Layer 7 of a small transformer language model trained on English Wikipedia (26 layers, counted from 0, width 96).
A neuron's activation on a vector x is GELU(weights . x + bias), where the dot is the dot product.

Input weights of the MLP neurons that the questions are about. A number n stands for (n - 128) times 0.0039.
n15 (bias -0.051): 120, 167, 152, 142, 135, 122, 152, 141, 141, 99, 163, 129, 123, 119, 107, 110, 114, 113, 127, 120, 150, 84, 158, 103, 133, 156, 101, 160, 124, 111, 126, 149, 153, 128, 122, 105, 120, 132, 136, 83, 127, 129, 164, 112, 97, 115, 71, 114, 79, 185, 156, 118, 140, 157, 105, 171, 159, 91, 140, 125, 88, 157, 133, 122, 121, 137, 105, 138, 143, 126, 133, 127, 79, 144, 128, 105, 140, 66, 98, 151, 144, 121, 105, 150, 132, 158, 134, 113, 120, 81, 159, 111, 145, 161, 142, 167
n17 (bias -0.030): 107, 142, 124, 102, 135, 81, 99, 182, 142, 147, 108, 95, 128, 158, 122, 119, 142, 132, 114, 127, 154, 121, 162, 122, 162, 141, 166, 130, 167, 75, 133, 99, 144, 126, 184, 143, 145, 116, 57, 144, 151, 112, 122, 105, 120, 139, 107, 140, 119, 134, 138, 108, 163, 153, 176, 131, 114, 130, 111, 117, 72, 129, 139, 78, 127, 170, 150, 149, 159, 128, 102, 108, 94, 159, 130, 78, 204, 140, 82, 151, 114, 141, 141, 143, 100, 130, 145, 110, 112, 126, 98, 98, 136, 104, 200, 125
n25 (bias -0.030): 132, 159, 163, 169, 142, 173, 148, 65, 132, 234, 84, 150, 39, 111, 166, 156, 103, 141, 123, 113, 151, 155, 124, 156, 125, 104, 150, 142, 174, 125, 122, 118, 89, 109, 121, 131, 163, 151, 79, 110, 110, 122, 99, 174, 74, 145, 126, 117, 130, 93, 134, 127, 70, 122, 126, 140, 139, 139, 99, 81, 153, 117, 110, 161, 90, 121, 114, 107, 131, 131, 155, 144, 150, 128, 135, 122, 119, 117, 89, 106, 78, 122, 125, 149, 96, 187, 127, 96, 116, 161, 191, 128, 147, 153, 110, 143
n47 (bias -0.035): 189, 129, 173, 111, 143, 77, 168, 142, 139, 119, 152, 85, 112, 146, 158, 115, 155, 146, 90, 86, 89, 134, 150, 126, 102, 77, 162, 132, 148, 82, 148, 162, 150, 138, 130, 119, 72, 143, 129, 140, 94, 139, 150, 103, 54, 91, 151, 158, 149, 115, 176, 134, 90, 116, 155, 101, 145, 168, 109, 97, 138, 140, 91, 114, 109, 118, 162, 120, 155, 144, 140, 151, 115, 141, 145, 89, 137, 103, 163, 145, 126, 123, 122, 91, 105, 116, 187, 134, 160, 138, 95, 110, 150, 85, 139, 126
n80 (bias -0.048): 124, 125, 138, 93, 119, 149, 127, 118, 136, 99, 192, 147, 159, 126, 122, 173, 124, 140, 139, 138, 110, 139, 120, 157, 166, 139, 126, 132, 111, 139, 107, 109, 121, 123, 114, 120, 113, 97, 139, 94, 162, 140, 93, 152, 135, 110, 153, 101, 119, 113, 115, 119, 146, 105, 136, 97, 118, 103, 116, 127, 135, 134, 113, 128, 120, 180, 141, 107, 147, 115, 134, 140, 151, 63, 135, 173, 110, 121, 91, 98, 169, 186, 101, 196, 122, 137, 129, 133, 100, 108, 123, 129, 143, 124, 161, 95
n94 (bias -0.043): 97, 56, 139, 121, 68, 134, 94, 132, 93, 134, 124, 114, 92, 190, 141, 122, 133, 149, 155, 156, 76, 131, 95, 171, 136, 136, 104, 144, 142, 145, 104, 136, 115, 112, 50, 130, 140, 198, 132, 117, 131, 157, 137, 149, 139, 102, 140, 148, 106, 105, 137, 148, 111, 134, 92, 163, 114, 99, 142, 176, 161, 113, 153, 156, 123, 92, 126, 151, 139, 198, 135, 175, 113, 144, 167, 114, 163, 94, 122, 111, 111, 96, 114, 165, 123, 107, 101, 108, 106, 91, 188, 141, 150, 111, 110, 105
n97 (bias -0.028): 112, 140, 145, 106, 131, 136, 171, 120, 153, 112, 91, 95, 131, 162, 124, 150, 106, 128, 121, 129, 116, 120, 145, 147, 147, 129, 118, 106, 142, 125, 119, 117, 120, 130, 129, 108, 80, 141, 143, 136, 124, 188, 137, 163, 144, 134, 165, 153, 124, 107, 97, 114, 120, 116, 146, 124, 83, 123, 136, 151, 142, 103, 111, 115, 121, 123, 157, 76, 147, 129, 140, 127, 87, 143, 131, 144, 122, 127, 121, 172, 112, 116, 100, 147, 115, 140, 131, 161, 137, 115, 100, 129, 148, 97, 95, 144
n109 (bias -0.005): 147, 127, 94, 128, 110, 130, 138, 98, 154, 120, 167, 115, 160, 148, 117, 112, 59, 115, 142, 122, 132, 79, 115, 146, 127, 127, 77, 164, 160, 136, 119, 122, 204, 138, 132, 89, 119, 64, 116, 113, 145, 128, 175, 96, 151, 160, 78, 129, 166, 198, 169, 161, 124, 194, 113, 161, 127, 126, 119, 105, 145, 121, 139, 118, 105, 116, 93, 76, 122, 132, 158, 126, 91, 123, 129, 156, 90, 98, 91, 145, 158, 89, 124, 162, 141, 130, 94, 103, 152, 105, 148, 119, 143, 133, 163, 93
n118 (bias -0.023): 117, 125, 126, 110, 202, 133, 125, 123, 130, 163, 126, 119, 100, 159, 114, 110, 116, 175, 166, 100, 93, 109, 145, 151, 132, 98, 132, 149, 102, 125, 72, 125, 141, 125, 125, 46, 125, 124, 111, 143, 110, 89, 180, 157, 80, 214, 118, 109, 149, 96, 202, 109, 83, 167, 94, 138, 147, 141, 151, 70, 126, 144, 139, 143, 148, 118, 96, 103, 127, 113, 115, 135, 137, 141, 90, 117, 162, 139, 161, 198, 77, 63, 144, 142, 171, 123, 111, 123, 138, 96, 125, 139, 157, 131, 109, 163
n169 (bias -0.026): 177, 142, 169, 73, 80, 83, 121, 156, 90, 84, 106, 169, 156, 159, 109, 165, 135, 141, 129, 141, 112, 115, 92, 143, 147, 113, 75, 121, 54, 115, 148, 114, 118, 208, 127, 150, 144, 118, 83, 121, 156, 131, 116, 100, 140, 191, 94, 87, 119, 155, 116, 123, 119, 163, 113, 161, 148, 135, 136, 91, 138, 161, 103, 116, 98, 162, 126, 126, 131, 130, 193, 125, 110, 117, 160, 136, 105, 124, 118, 175, 119, 132, 142, 128, 158, 187, 106, 115, 130, 112, 152, 119, 140, 141, 103, 121
n176 (bias -0.025): 148, 144, 136, 124, 128, 121, 103, 197, 103, 140, 148, 156, 137, 110, 83, 108, 90, 168, 130, 127, 96, 126, 161, 89, 130, 111, 137, 142, 90, 115, 114, 135, 113, 157, 165, 109, 118, 100, 100, 138, 120, 94, 167, 116, 114, 105, 135, 151, 116, 130, 200, 94, 172, 154, 143, 176, 102, 122, 160, 100, 129, 130, 77, 176, 168, 90, 126, 135, 110, 89, 190, 112, 96, 165, 138, 113, 126, 98, 132, 82, 130, 101, 130, 67, 162, 167, 107, 158, 108, 158, 112, 121, 141, 132, 175, 171
n179 (bias -0.013): 89, 210, 92, 205, 103, 144, 115, 80, 106, 184, 48, 115, 94, 134, 97, 80, 6, 93, 142, 70, 233, 156, 102, 231, 147, 107, 102, 115, 182, 129, 181, 123, 175, 83, 166, 96, 193, 120, 137, 94, 112, 132, 76, 149, 111, 91, 114, 120, 107, 83, 107, 78, 35, 137, 193, 160, 118, 151, 106, 103, 156, 146, 111, 190, 99, 139, 138, 124, 148, 203, 96, 157, 146, 149, 125, 158, 69, 72, 158, 198, 122, 90, 201, 141, 112, 123, 200, 88, 125, 138, 161, 155, 218, 116, 110, 72
n207 (bias -0.028): 156, 168, 134, 92, 140, 132, 149, 124, 159, 152, 160, 164, 175, 111, 102, 172, 117, 141, 130, 123, 136, 101, 145, 120, 122, 98, 107, 159, 120, 29, 123, 176, 164, 115, 139, 127, 118, 145, 162, 119, 118, 94, 99, 105, 94, 113, 168, 159, 149, 116, 120, 119, 132, 152, 131, 98, 141, 112, 117, 83, 119, 171, 180, 74, 124, 149, 93, 158, 148, 116, 143, 83, 93, 126, 113, 142, 121, 100, 148, 127, 126, 159, 85, 112, 103, 177, 120, 133, 56, 168, 111, 119, 160, 97, 134, 107
n212 (bias -0.018): 203, 112, 117, 122, 111, 86, 120, 122, 108, 110, 129, 125, 125, 147, 140, 103, 52, 146, 148, 112, 131, 125, 121, 163, 89, 116, 112, 130, 154, 126, 147, 156, 159, 131, 142, 92, 134, 132, 103, 112, 180, 108, 136, 165, 136, 123, 129, 155, 123, 129, 97, 142, 157, 118, 97, 135, 153, 103, 103, 155, 112, 132, 116, 152, 135, 117, 152, 107, 108, 114, 147, 124, 132, 121, 116, 148, 152, 147, 177, 130, 139, 123, 186, 92, 150, 157, 83, 135, 140, 152, 87, 103, 155, 135, 85, 124
n230 (bias -0.050): 99, 132, 113, 96, 164, 143, 165, 134, 119, 152, 153, 166, 102, 114, 125, 108, 123, 132, 109, 125, 161, 131, 122, 105, 102, 159, 154, 112, 131, 78, 82, 129, 121, 123, 142, 112, 81, 94, 114, 149, 155, 103, 79, 164, 107, 121, 125, 121, 158, 153, 166, 131, 149, 154, 140, 142, 131, 174, 117, 153, 107, 137, 163, 84, 140, 130, 94, 135, 137, 114, 130, 142, 114, 146, 94, 161, 94, 107, 97, 119, 132, 131, 158, 93, 137, 128, 95, 149, 165, 173, 113, 164, 139, 127, 124, 94
n239 (bias -0.060): 111, 129, 139, 122, 114, 114, 131, 148, 163, 85, 155, 120, 133, 128, 177, 139, 158, 119, 144, 112, 130, 68, 127, 145, 162, 168, 138, 105, 153, 116, 151, 56, 167, 115, 115, 161, 184, 108, 179, 107, 141, 164, 140, 132, 143, 82, 107, 130, 138, 138, 150, 115, 70, 149, 137, 165, 108, 126, 126, 93, 144, 60, 109, 91, 91, 189, 165, 169, 119, 106, 110, 150, 95, 127, 143, 132, 109, 146, 71, 180, 94, 132, 109, 126, 78, 139, 165, 160, 141, 132, 114, 163, 151, 108, 149, 95
n246 (bias -0.038): 160, 96, 117, 93, 112, 134, 140, 171, 134, 156, 117, 142, 153, 136, 128, 186, 126, 119, 120, 128, 133, 152, 164, 121, 127, 128, 142, 111, 120, 128, 126, 63, 123, 124, 139, 139, 137, 107, 112, 67, 133, 111, 117, 137, 118, 80, 97, 126, 158, 115, 171, 105, 133, 142, 120, 92, 81, 107, 133, 143, 90, 126, 147, 105, 49, 135, 107, 89, 173, 126, 108, 196, 146, 142, 128, 146, 123, 186, 119, 143, 159, 115, 127, 120, 167, 96, 134, 128, 100, 134, 142, 125, 162, 106, 120, 118
n251 (bias -0.016): 109, 153, 83, 154, 73, 172, 96, 144, 131, 133, 148, 126, 117, 149, 98, 115, 155, 149, 74, 135, 141, 145, 141, 120, 161, 153, 123, 119, 79, 108, 117, 139, 106, 137, 125, 116, 125, 131, 115, 117, 175, 171, 137, 135, 145, 149, 41, 126, 160, 209, 137, 139, 121, 110, 170, 140, 131, 142, 128, 131, 137, 166, 153, 66, 115, 112, 87, 111, 158, 76, 124, 164, 128, 139, 167, 120, 131, 112, 116, 104, 159, 145, 159, 104, 134, 112, 152, 96, 137, 88, 179, 109, 108, 68, 181, 82
n277 (bias -0.014): 124, 145, 124, 94, 86, 125, 122, 167, 135, 137, 105, 109, 182, 116, 151, 180, 120, 113, 111, 77, 158, 124, 142, 187, 137, 159, 88, 129, 89, 114, 101, 123, 135, 126, 114, 128, 95, 139, 125, 167, 170, 156, 118, 112, 126, 101, 103, 149, 162, 162, 113, 124, 122, 99, 177, 125, 140, 108, 73, 160, 93, 111, 136, 83, 179, 122, 141, 101, 124, 129, 153, 135, 111, 119, 117, 158, 114, 138, 95, 125, 101, 142, 142, 168, 147, 158, 116, 162, 118, 107, 130, 131, 139, 75, 77, 126
n279 (bias -0.033): 101, 140, 126, 125, 140, 180, 89, 134, 82, 136, 116, 166, 138, 141, 129, 159, 100, 158, 117, 133, 98, 131, 107, 99, 129, 114, 85, 129, 203, 124, 144, 113, 132, 110, 126, 164, 113, 95, 95, 127, 66, 145, 104, 146, 120, 134, 133, 162, 106, 163, 119, 123, 156, 142, 135, 134, 110, 123, 94, 131, 168, 100, 109, 110, 124, 140, 137, 154, 118, 156, 110, 127, 119, 90, 156, 136, 137, 143, 158, 104, 150, 76, 135, 104, 122, 122, 138, 129, 162, 153, 173, 129, 112, 110, 167, 156
n287 (bias -0.048): 91, 134, 130, 138, 118, 129, 126, 135, 137, 129, 128, 129, 125, 145, 110, 127, 138, 133, 132, 137, 121, 130, 128, 139, 106, 130, 131, 132, 134, 128, 92, 122, 108, 133, 155, 141, 145, 110, 140, 128, 130, 124, 147, 124, 133, 155, 147, 117, 129, 121, 128, 148, 106, 110, 120, 122, 99, 126, 129, 152, 117, 150, 114, 97, 121, 107, 104, 145, 141, 99, 124, 125, 120, 128, 140, 150, 120, 98, 115, 127, 136, 128, 134, 151, 115, 134, 131, 123, 131, 161, 105, 121, 129, 94, 136, 147
n290 (bias -0.032): 109, 133, 91, 101, 135, 201, 122, 107, 154, 129, 163, 96, 125, 157, 117, 85, 139, 226, 172, 130, 162, 96, 163, 116, 146, 128, 144, 147, 140, 124, 95, 118, 90, 130, 126, 79, 113, 114, 139, 109, 147, 126, 114, 116, 133, 126, 140, 173, 145, 159, 143, 105, 149, 133, 158, 131, 152, 149, 97, 117, 93, 130, 146, 106, 107, 152, 150, 141, 82, 97, 178, 142, 144, 130, 141, 130, 118, 123, 90, 100, 124, 154, 122, 87, 140, 156, 101, 142, 83, 131, 84, 83, 111, 113, 171, 109
n308 (bias -0.045): 157, 51, 92, 107, 141, 109, 162, 130, 107, 105, 153, 102, 111, 205, 114, 131, 130, 147, 144, 167, 119, 199, 147, 160, 160, 81, 135, 95, 143, 69, 117, 79, 111, 51, 127, 133, 78, 220, 41, 194, 179, 115, 163, 152, 186, 137, 146, 153, 176, 113, 154, 173, 134, 89, 190, 101, 107, 120, 73, 124, 148, 131, 141, 89, 113, 153, 136, 109, 207, 147, 137, 26, 161, 208, 92, 179, 144, 116, 119, 118, 129, 98, 70, 166, 82, 109, 126, 123, 73, 129, 147, 121, 131, 89, 158, 73
n321 (bias -0.026): 57, 152, 120, 84, 102, 155, 103, 130, 84, 147, 152, 168, 120, 178, 104, 109, 147, 117, 134, 109, 136, 131, 160, 141, 123, 163, 108, 136, 78, 108, 96, 169, 126, 91, 113, 123, 108, 119, 132, 168, 195, 126, 82, 161, 120, 139, 101, 144, 123, 124, 104, 102, 139, 148, 157, 155, 135, 101, 98, 128, 144, 132, 121, 127, 119, 139, 101, 135, 107, 105, 105, 178, 180, 163, 117, 146, 135, 133, 111, 103, 145, 164, 137, 95, 126, 144, 100, 109, 124, 136, 117, 114, 142, 123, 128, 141
n354 (bias -0.025): 162, 111, 129, 163, 120, 105, 106, 178, 104, 118, 104, 134, 140, 140, 104, 130, 60, 83, 93, 156, 151, 132, 134, 155, 123, 112, 104, 141, 90, 135, 74, 142, 180, 95, 120, 119, 97, 194, 150, 104, 141, 69, 128, 149, 71, 112, 135, 126, 86, 85, 111, 99, 163, 124, 133, 133, 107, 166, 133, 143, 167, 116, 156, 161, 152, 174, 131, 208, 170, 131, 174, 145, 122, 137, 131, 122, 156, 104, 130, 136, 89, 125, 99, 178, 104, 152, 111, 121, 138, 154, 148, 99, 114, 147, 81, 115
n383 (bias -0.030): 136, 169, 95, 111, 127, 130, 134, 154, 122, 89, 85, 102, 144, 137, 133, 110, 166, 192, 121, 99, 125, 144, 146, 157, 158, 132, 140, 134, 115, 132, 124, 112, 143, 131, 127, 139, 120, 122, 127, 113, 148, 191, 121, 153, 141, 88, 119, 112, 170, 111, 127, 137, 172, 109, 135, 147, 109, 119, 187, 124, 101, 121, 122, 126, 132, 133, 155, 101, 107, 151, 122, 111, 114, 105, 148, 125, 149, 125, 152, 90, 125, 119, 141, 128, 68, 89, 130, 110, 125, 125, 97, 92, 162, 137, 132, 97

Each question shows a token from some text and the vector x that enters the MLP there. A number n stands for (n - 128) times 0.031.

" from": 80, 137, 123, 70, 84, 133, 121, 111, 136, 116, 110, 95, 130, 114, 179, 147, 178, 109, 97, 112, 128, 109, 212, 144, 118, 67, 153, 83, 194, 151, 99, 198, 163, 129, 164, 161, 93, 168, 161, 159, 126, 79, 148, 90, 167, 79, 128, 97, 84, 127, 105, 181, 126, 80, 115, 137, 118, 173, 185, 146, 80, 95, 80, 115, 142, 157, 142, 154, 68, 100, 95, 150, 166, 121, 137, 110, 113, 116, 110, 131, 172, 122, 122, 101, 222, 122, 166, 87, 129, 112, 163, 146, 128, 136, 111, 110
Which of these neurons fires most? n47

" Coll": 74, 127, 143, 152, 80, 141, 168, 115, 98, 101, 134, 99, 137, 90, 121, 125, 114, 121, 112, 103, 107, 117, 168, 153, 96, 78, 142, 115, 161, 211, 103, 182, 190, 89, 160, 127, 136, 174, 144, 152, 109, 135, 142, 105, 169, 157, 131, 127, 142, 148, 81, 178, 114, 68, 71, 104, 135, 210, 187, 142, 89, 96, 91, 129, 151, 202, 142, 130, 84, 94, 107, 118, 177, 92, 118, 103, 139, 111, 90, 93, 185, 117, 141, 62, 189, 132, 125, 118, 90, 110, 146, 165, 123, 153, 121, 99
Which neuron fires most, and how strongly? n212, at about 0.41

"4": 71, 142, 97, 132, 125, 135, 127, 117, 162, 101, 141, 122, 91, 109, 164, 156, 140, 149, 95, 137, 100, 102, 154, 127, 94, 44, 164, 109, 172, 119, 93, 182, 150, 121, 209, 140, 119, 188, 144, 158, 147, 74, 138, 108, 165, 107, 129, 99, 88, 151, 91, 185, 97, 118, 88, 94, 155, 188, 206, 112, 64, 101, 76, 131, 139, 172, 129, 120, 110, 90, 92, 127, 175, 76, 120, 142, 138, 108, 87, 125, 137, 131, 138, 75, 213, 155, 173, 150, 130, 99, 132, 148, 126, 168, 112, 110
Which neuron fires most, and how strongly? n47, at about 0.26

"ing": 41, 118, 97, 75, 72, 123, 145, 141, 150, 101, 130, 102, 108, 124, 125, 145, 162, 134, 97, 150, 94, 66, 161, 157, 121, 57, 140, 87, 170, 180, 76, 199, 154, 112, 157, 156, 111, 168, 136, 127, 143, 90, 161, 105, 182, 115, 120, 133, 97, 149, 111, 212, 151, 117, 101, 130, 125, 157, 184, 148, 96, 120, 97, 129, 163, 199, 139, 118, 124, 72, 105, 109, 189, 99, 118, 127, 114, 135, 92, 120, 160, 141, 105, 116, 220, 145, 126, 118, 123, 123, 145, 141, 73, 144, 115, 111
The two highest activations, in order: n80, n290

"e": 58, 130, 123, 124, 124, 112, 168, 92, 160, 91, 88, 102, 101, 134, 176, 179, 105, 145, 101, 133, 87, 104, 157, 135, 90, 56, 145, 97, 189, 206, 70, 181, 155, 117, 194, 118, 106, 149, 140, 147, 136, 104, 143, 81, 140, 83, 120, 79, 105, 134, 105, 173, 134, 88, 101, 140, 147, 203, 173, 131, 86, 106, 95, 146, 140, 171, 105, 128, 117, 111, 84, 111, 171, 106, 120, 165, 138, 140, 80, 140, 148, 119, 127, 100, 205, 185, 158, 155, 122, 85, 142, 161, 106, 127, 135, 106
Which of these neurons fires most? n97

"t": 55, 117, 118, 105, 97, 110, 164, 111, 147, 85, 86, 110, 121, 123, 158, 160, 155, 139, 92, 134, 110, 101, 147, 117, 127, 90, 151, 121, 175, 200, 90, 189, 163, 112, 198, 129, 109, 189, 128, 131, 129, 100, 138, 70, 156, 98, 121, 112, 88, 146, 87, 150, 133, 87, 64, 141, 141, 174, 202, 146, 102, 94, 116, 135, 158, 177, 144, 149, 121, 118, 102, 87, 197, 79, 93, 103, 119, 124, 87, 117, 177, 91, 137, 93, 202, 161, 127, 160, 129, 115, 130, 167, 87, 164, 146, 113
Which of these neurons fires most? n15

"s": 62, 150, 119, 112, 100, 114, 157, 101, 176, 110, 78, 88, 109, 143, 146, 173, 136, 118, 106, 139, 84, 115, 160, 136, 106, 62, 149, 109, 211, 178, 77, 162, 178, 110, 198, 159, 130, 169, 115, 153, 111, 81, 163, 64, 167, 107, 145, 103, 88, 126, 100, 165, 138, 107, 111, 122, 146, 190, 181, 135, 77, 97, 108, 117, 157, 182, 93, 109, 117, 118, 122, 132, 146, 88, 122, 105, 92, 141, 100, 116, 145, 89, 130, 101, 210, 188, 125, 155, 148, 99, 135, 165, 105, 157, 108, 112
The two highest activations, in order: n97, n287

"in": 66, 122, 116, 84, 121, 105, 182, 124, 141, 97, 104, 117, 144, 113, 191, 149, 158, 132, 100, 159, 83, 83, 154, 131, 131, 61, 147, 106, 183, 181, 98, 168, 157, 116, 183, 141, 136, 181, 144, 124, 147, 93, 164, 80, 157, 79, 170, 121, 111, 132, 80, 201, 123, 84, 96, 108, 135, 166, 196, 133, 73, 104, 105, 121, 152, 161, 128, 135, 121, 98, 73, 112, 179, 97, 129, 119, 104, 119, 95, 110, 184, 108, 125, 89, 213, 157, 154, 127, 105, 99, 154, 138, 95, 139, 131, 91
Which of these neurons fires most? n80

" around": 79, 141, 105, 98, 101, 133, 142, 129, 135, 82, 113, 106, 135, 148, 159, 137, 144, 89, 96, 90, 117, 101, 184, 142, 103, 82, 127, 98, 225, 136, 102, 175, 165, 122, 168, 172, 102, 153, 144, 169, 138, 76, 142, 101, 176, 89, 136, 86, 71, 126, 99, 168, 132, 79, 91, 122, 116, 169, 207, 130, 110, 101, 96, 116, 152, 176, 148, 131, 87, 91, 109, 115, 187, 100, 137, 124, 97, 155, 118, 145, 178, 144, 122, 81, 227, 156, 136, 97, 120, 98, 162, 147, 128, 158, 103, 94
The two highest activations, in order: n212, n239

" ": 89, 148, 108, 110, 94, 135, 129, 105, 153, 109, 123, 114, 105, 121, 195, 119, 153, 148, 101, 119, 113, 120, 160, 120, 101, 65, 143, 90, 170, 119, 85, 180, 170, 121, 183, 136, 140, 212, 132, 179, 96, 78, 135, 102, 158, 109, 130, 98, 97, 144, 102, 180, 97, 121, 82, 104, 138, 195, 193, 115, 63, 106, 90, 144, 134, 175, 123, 140, 109, 99, 106, 131, 172, 87, 104, 134, 108, 138, 62, 135, 156, 152, 146, 82, 227, 181, 145, 129, 130, 95, 130, 172, 111, 129, 124, 105
Which of these neurons fires most? n290

",": 93, 141, 137, 108, 103, 129, 116, 78, 153, 146, 92, 109, 121, 112, 123, 149, 148, 125, 131, 130, 82, 104, 153, 154, 111, 87, 149, 108, 183, 160, 89, 178, 168, 117, 198, 149, 120, 174, 122, 134, 106, 64, 130, 92, 184, 127, 103, 109, 63, 132, 149, 200, 159, 74, 82, 137, 153, 148, 230, 144, 90, 86, 134, 121, 119, 162, 114, 123, 75, 72, 84, 139, 207, 125, 105, 151, 133, 130, 108, 108, 159, 98, 132, 98, 202, 157, 135, 116, 112, 93, 161, 176, 149, 125, 101, 100
Which neuron fires most, and how strongly? n118, at about 0.52

"8": 54, 141, 118, 119, 107, 134, 129, 94, 155, 121, 119, 119, 123, 124, 145, 174, 156, 130, 98, 134, 105, 112, 150, 126, 91, 79, 150, 99, 185, 118, 80, 190, 162, 138, 217, 145, 122, 183, 155, 165, 151, 97, 137, 84, 124, 111, 150, 111, 75, 159, 95, 181, 108, 125, 94, 111, 166, 170, 206, 94, 97, 120, 95, 124, 146, 183, 132, 138, 101, 79, 78, 92, 172, 78, 120, 148, 102, 116, 91, 113, 155, 84, 99, 76, 215, 174, 156, 148, 114, 109, 117, 141, 144, 153, 122, 104
Which neuron fires most, and how strongly? n207, at about 1

" group": 67, 151, 109, 139, 117, 142, 119, 82, 136, 117, 101, 89, 116, 127, 123, 128, 132, 125, 130, 125, 115, 106, 191, 148, 118, 87, 121, 95, 173, 193, 83, 182, 155, 66, 179, 163, 140, 167, 114, 171, 121, 77, 145, 77, 139, 128, 118, 65, 110, 144, 123, 164, 167, 86, 100, 127, 127, 185, 231, 98, 97, 111, 101, 123, 121, 206, 146, 123, 109, 92, 120, 119, 167, 100, 136, 134, 150, 127, 91, 125, 140, 96, 126, 76, 223, 147, 154, 125, 126, 87, 93, 171, 127, 147, 113, 136
Which neuron fires most, and how strongly? n118, at about 0.97

" He": 76, 122, 109, 95, 83, 136, 131, 121, 142, 141, 115, 127, 132, 81, 135, 137, 125, 106, 113, 118, 113, 120, 171, 176, 87, 91, 147, 84, 163, 190, 72, 178, 162, 100, 213, 159, 143, 148, 102, 117, 88, 97, 149, 77, 194, 125, 139, 143, 114, 140, 62, 179, 133, 95, 87, 131, 129, 191, 210, 146, 74, 98, 151, 142, 133, 170, 97, 126, 102, 109, 67, 107, 179, 114, 129, 139, 132, 145, 100, 99, 193, 124, 130, 87, 194, 130, 150, 120, 95, 86, 121, 166, 163, 146, 100, 126
Which of these neurons fires most? n246

"\n": 79, 126, 122, 95, 93, 175, 96, 102, 152, 115, 75, 98, 115, 116, 143, 164, 149, 125, 114, 153, 92, 96, 189, 152, 74, 78, 174, 80, 184, 131, 69, 151, 174, 107, 198, 145, 142, 160, 140, 144, 117, 104, 159, 72, 167, 92, 104, 133, 93, 133, 105, 182, 123, 82, 88, 135, 139, 177, 196, 122, 115, 113, 133, 147, 137, 168, 102, 116, 109, 106, 101, 111, 188, 127, 123, 112, 120, 120, 79, 97, 189, 156, 111, 92, 195, 176, 154, 113, 113, 118, 115, 186, 136, 157, 107, 100
The two highest activations, in order: n287, n290

"ett": 39, 116, 105, 79, 83, 146, 156, 106, 154, 105, 111, 124, 112, 125, 137, 146, 154, 115, 93, 131, 95, 76, 154, 152, 105, 77, 136, 123, 176, 214, 108, 195, 151, 144, 164, 114, 152, 184, 148, 175, 154, 82, 159, 82, 179, 150, 145, 140, 88, 144, 88, 170, 154, 61, 91, 116, 111, 176, 192, 118, 96, 105, 123, 129, 145, 172, 127, 145, 108, 112, 100, 95, 183, 95, 128, 114, 133, 108, 88, 105, 165, 102, 140, 81, 205, 118, 139, 152, 125, 115, 166, 135, 86, 128, 107, 109
Which three neurons fire most, strongest first? n287, n290, n94

" age": 82, 147, 109, 107, 95, 153, 128, 121, 152, 93, 126, 116, 98, 85, 137, 134, 155, 121, 111, 114, 116, 130, 176, 159, 126, 88, 123, 97, 153, 145, 109, 193, 209, 109, 180, 123, 117, 187, 119, 179, 139, 117, 144, 71, 170, 108, 143, 85, 74, 79, 87, 197, 140, 93, 84, 133, 109, 185, 213, 99, 93, 119, 73, 102, 133, 199, 111, 123, 85, 72, 130, 129, 153, 82, 114, 149, 131, 151, 127, 125, 172, 107, 109, 91, 177, 154, 159, 110, 166, 114, 165, 149, 111, 150, 131, 92
Which neuron fires most, and how strongly? n383, at about 0.39

" |": 83, 173, 136, 92, 126, 138, 112, 127, 179, 88, 95, 130, 109, 103, 158, 142, 145, 123, 105, 129, 87, 111, 178, 117, 108, 42, 195, 85, 171, 152, 66, 148, 179, 127, 151, 122, 127, 180, 132, 139, 150, 83, 126, 70, 182, 108, 105, 127, 96, 159, 116, 161, 114, 97, 104, 110, 123, 184, 190, 150, 73, 91, 115, 139, 146, 189, 122, 170, 105, 89, 134, 115, 184, 104, 140, 148, 110, 134, 70, 108, 136, 141, 106, 82, 218, 166, 142, 116, 136, 110, 119, 156, 108, 138, 105, 130
Which neuron fires most, and how strongly? n290, at about 1

" were": 78, 146, 131, 141, 84, 134, 94, 109, 154, 134, 93, 161, 60, 93, 161, 146, 112, 126, 120, 125, 88, 110, 186, 133, 107, 98, 136, 83, 180, 157, 93, 148, 165, 97, 168, 195, 135, 124, 151, 159, 128, 91, 149, 70, 159, 102, 132, 75, 90, 131, 100, 174, 141, 128, 98, 128, 115, 194, 194, 152, 79, 86, 129, 108, 142, 179, 105, 175, 120, 80, 84, 118, 184, 133, 141, 150, 91, 146, 111, 97, 157, 130, 131, 65, 226, 148, 123, 138, 128, 96, 127, 174, 121, 163, 99, 110
Which neuron fires most, and how strongly? n230, at about 0.59

"0": 84, 134, 110, 104, 120, 132, 132, 109, 151, 117, 90, 140, 120, 138, 115, 171, 154, 121, 115, 122, 99, 127, 163, 163, 93, 72, 147, 84, 161, 124, 78, 161, 169, 148, 221, 153, 142, 175, 140, 178, 122, 54, 155, 80, 178, 105, 105, 124, 80, 152, 84, 209, 114, 112, 98, 100, 144, 175, 190, 123, 104, 98, 108, 100, 158, 183, 109, 112, 122, 98, 65, 102, 173, 89, 133, 176, 108, 115, 100, 94, 149, 107, 108, 91, 203, 162, 143, 132, 124, 132, 124, 175, 126, 156, 75, 117
Which neuron fires most, and how strongly? n287, at about 0.73

"al": 61, 116, 131, 96, 82, 85, 171, 105, 135, 64, 106, 93, 106, 117, 158, 159, 142, 166, 129, 151, 113, 130, 127, 146, 115, 56, 139, 88, 160, 177, 111, 185, 168, 127, 191, 173, 136, 171, 134, 126, 151, 124, 161, 78, 147, 102, 129, 97, 90, 138, 106, 149, 129, 98, 93, 143, 124, 209, 203, 135, 134, 59, 103, 130, 156, 174, 125, 119, 98, 86, 108, 134, 165, 71, 135, 142, 102, 116, 106, 92, 160, 79, 147, 106, 212, 170, 140, 110, 131, 76, 144, 152, 114, 155, 136, 123
Which neuron fires most, and how strongly? n169, at about 0.58

" month": 98, 157, 112, 134, 108, 166, 133, 106, 128, 119, 123, 127, 145, 78, 134, 165, 118, 81, 123, 111, 101, 131, 187, 119, 98, 82, 112, 108, 197, 179, 106, 189, 186, 110, 193, 165, 118, 162, 147, 136, 129, 83, 145, 77, 179, 121, 145, 82, 105, 99, 126, 186, 121, 92, 107, 121, 141, 189, 205, 96, 107, 106, 97, 100, 167, 190, 103, 112, 78, 98, 74, 65, 180, 121, 125, 144, 152, 116, 103, 119, 138, 112, 122, 61, 184, 175, 163, 135, 100, 115, 152, 135, 125, 122, 91, 114
Which neuron fires most, and how strongly? n207, at about 0.68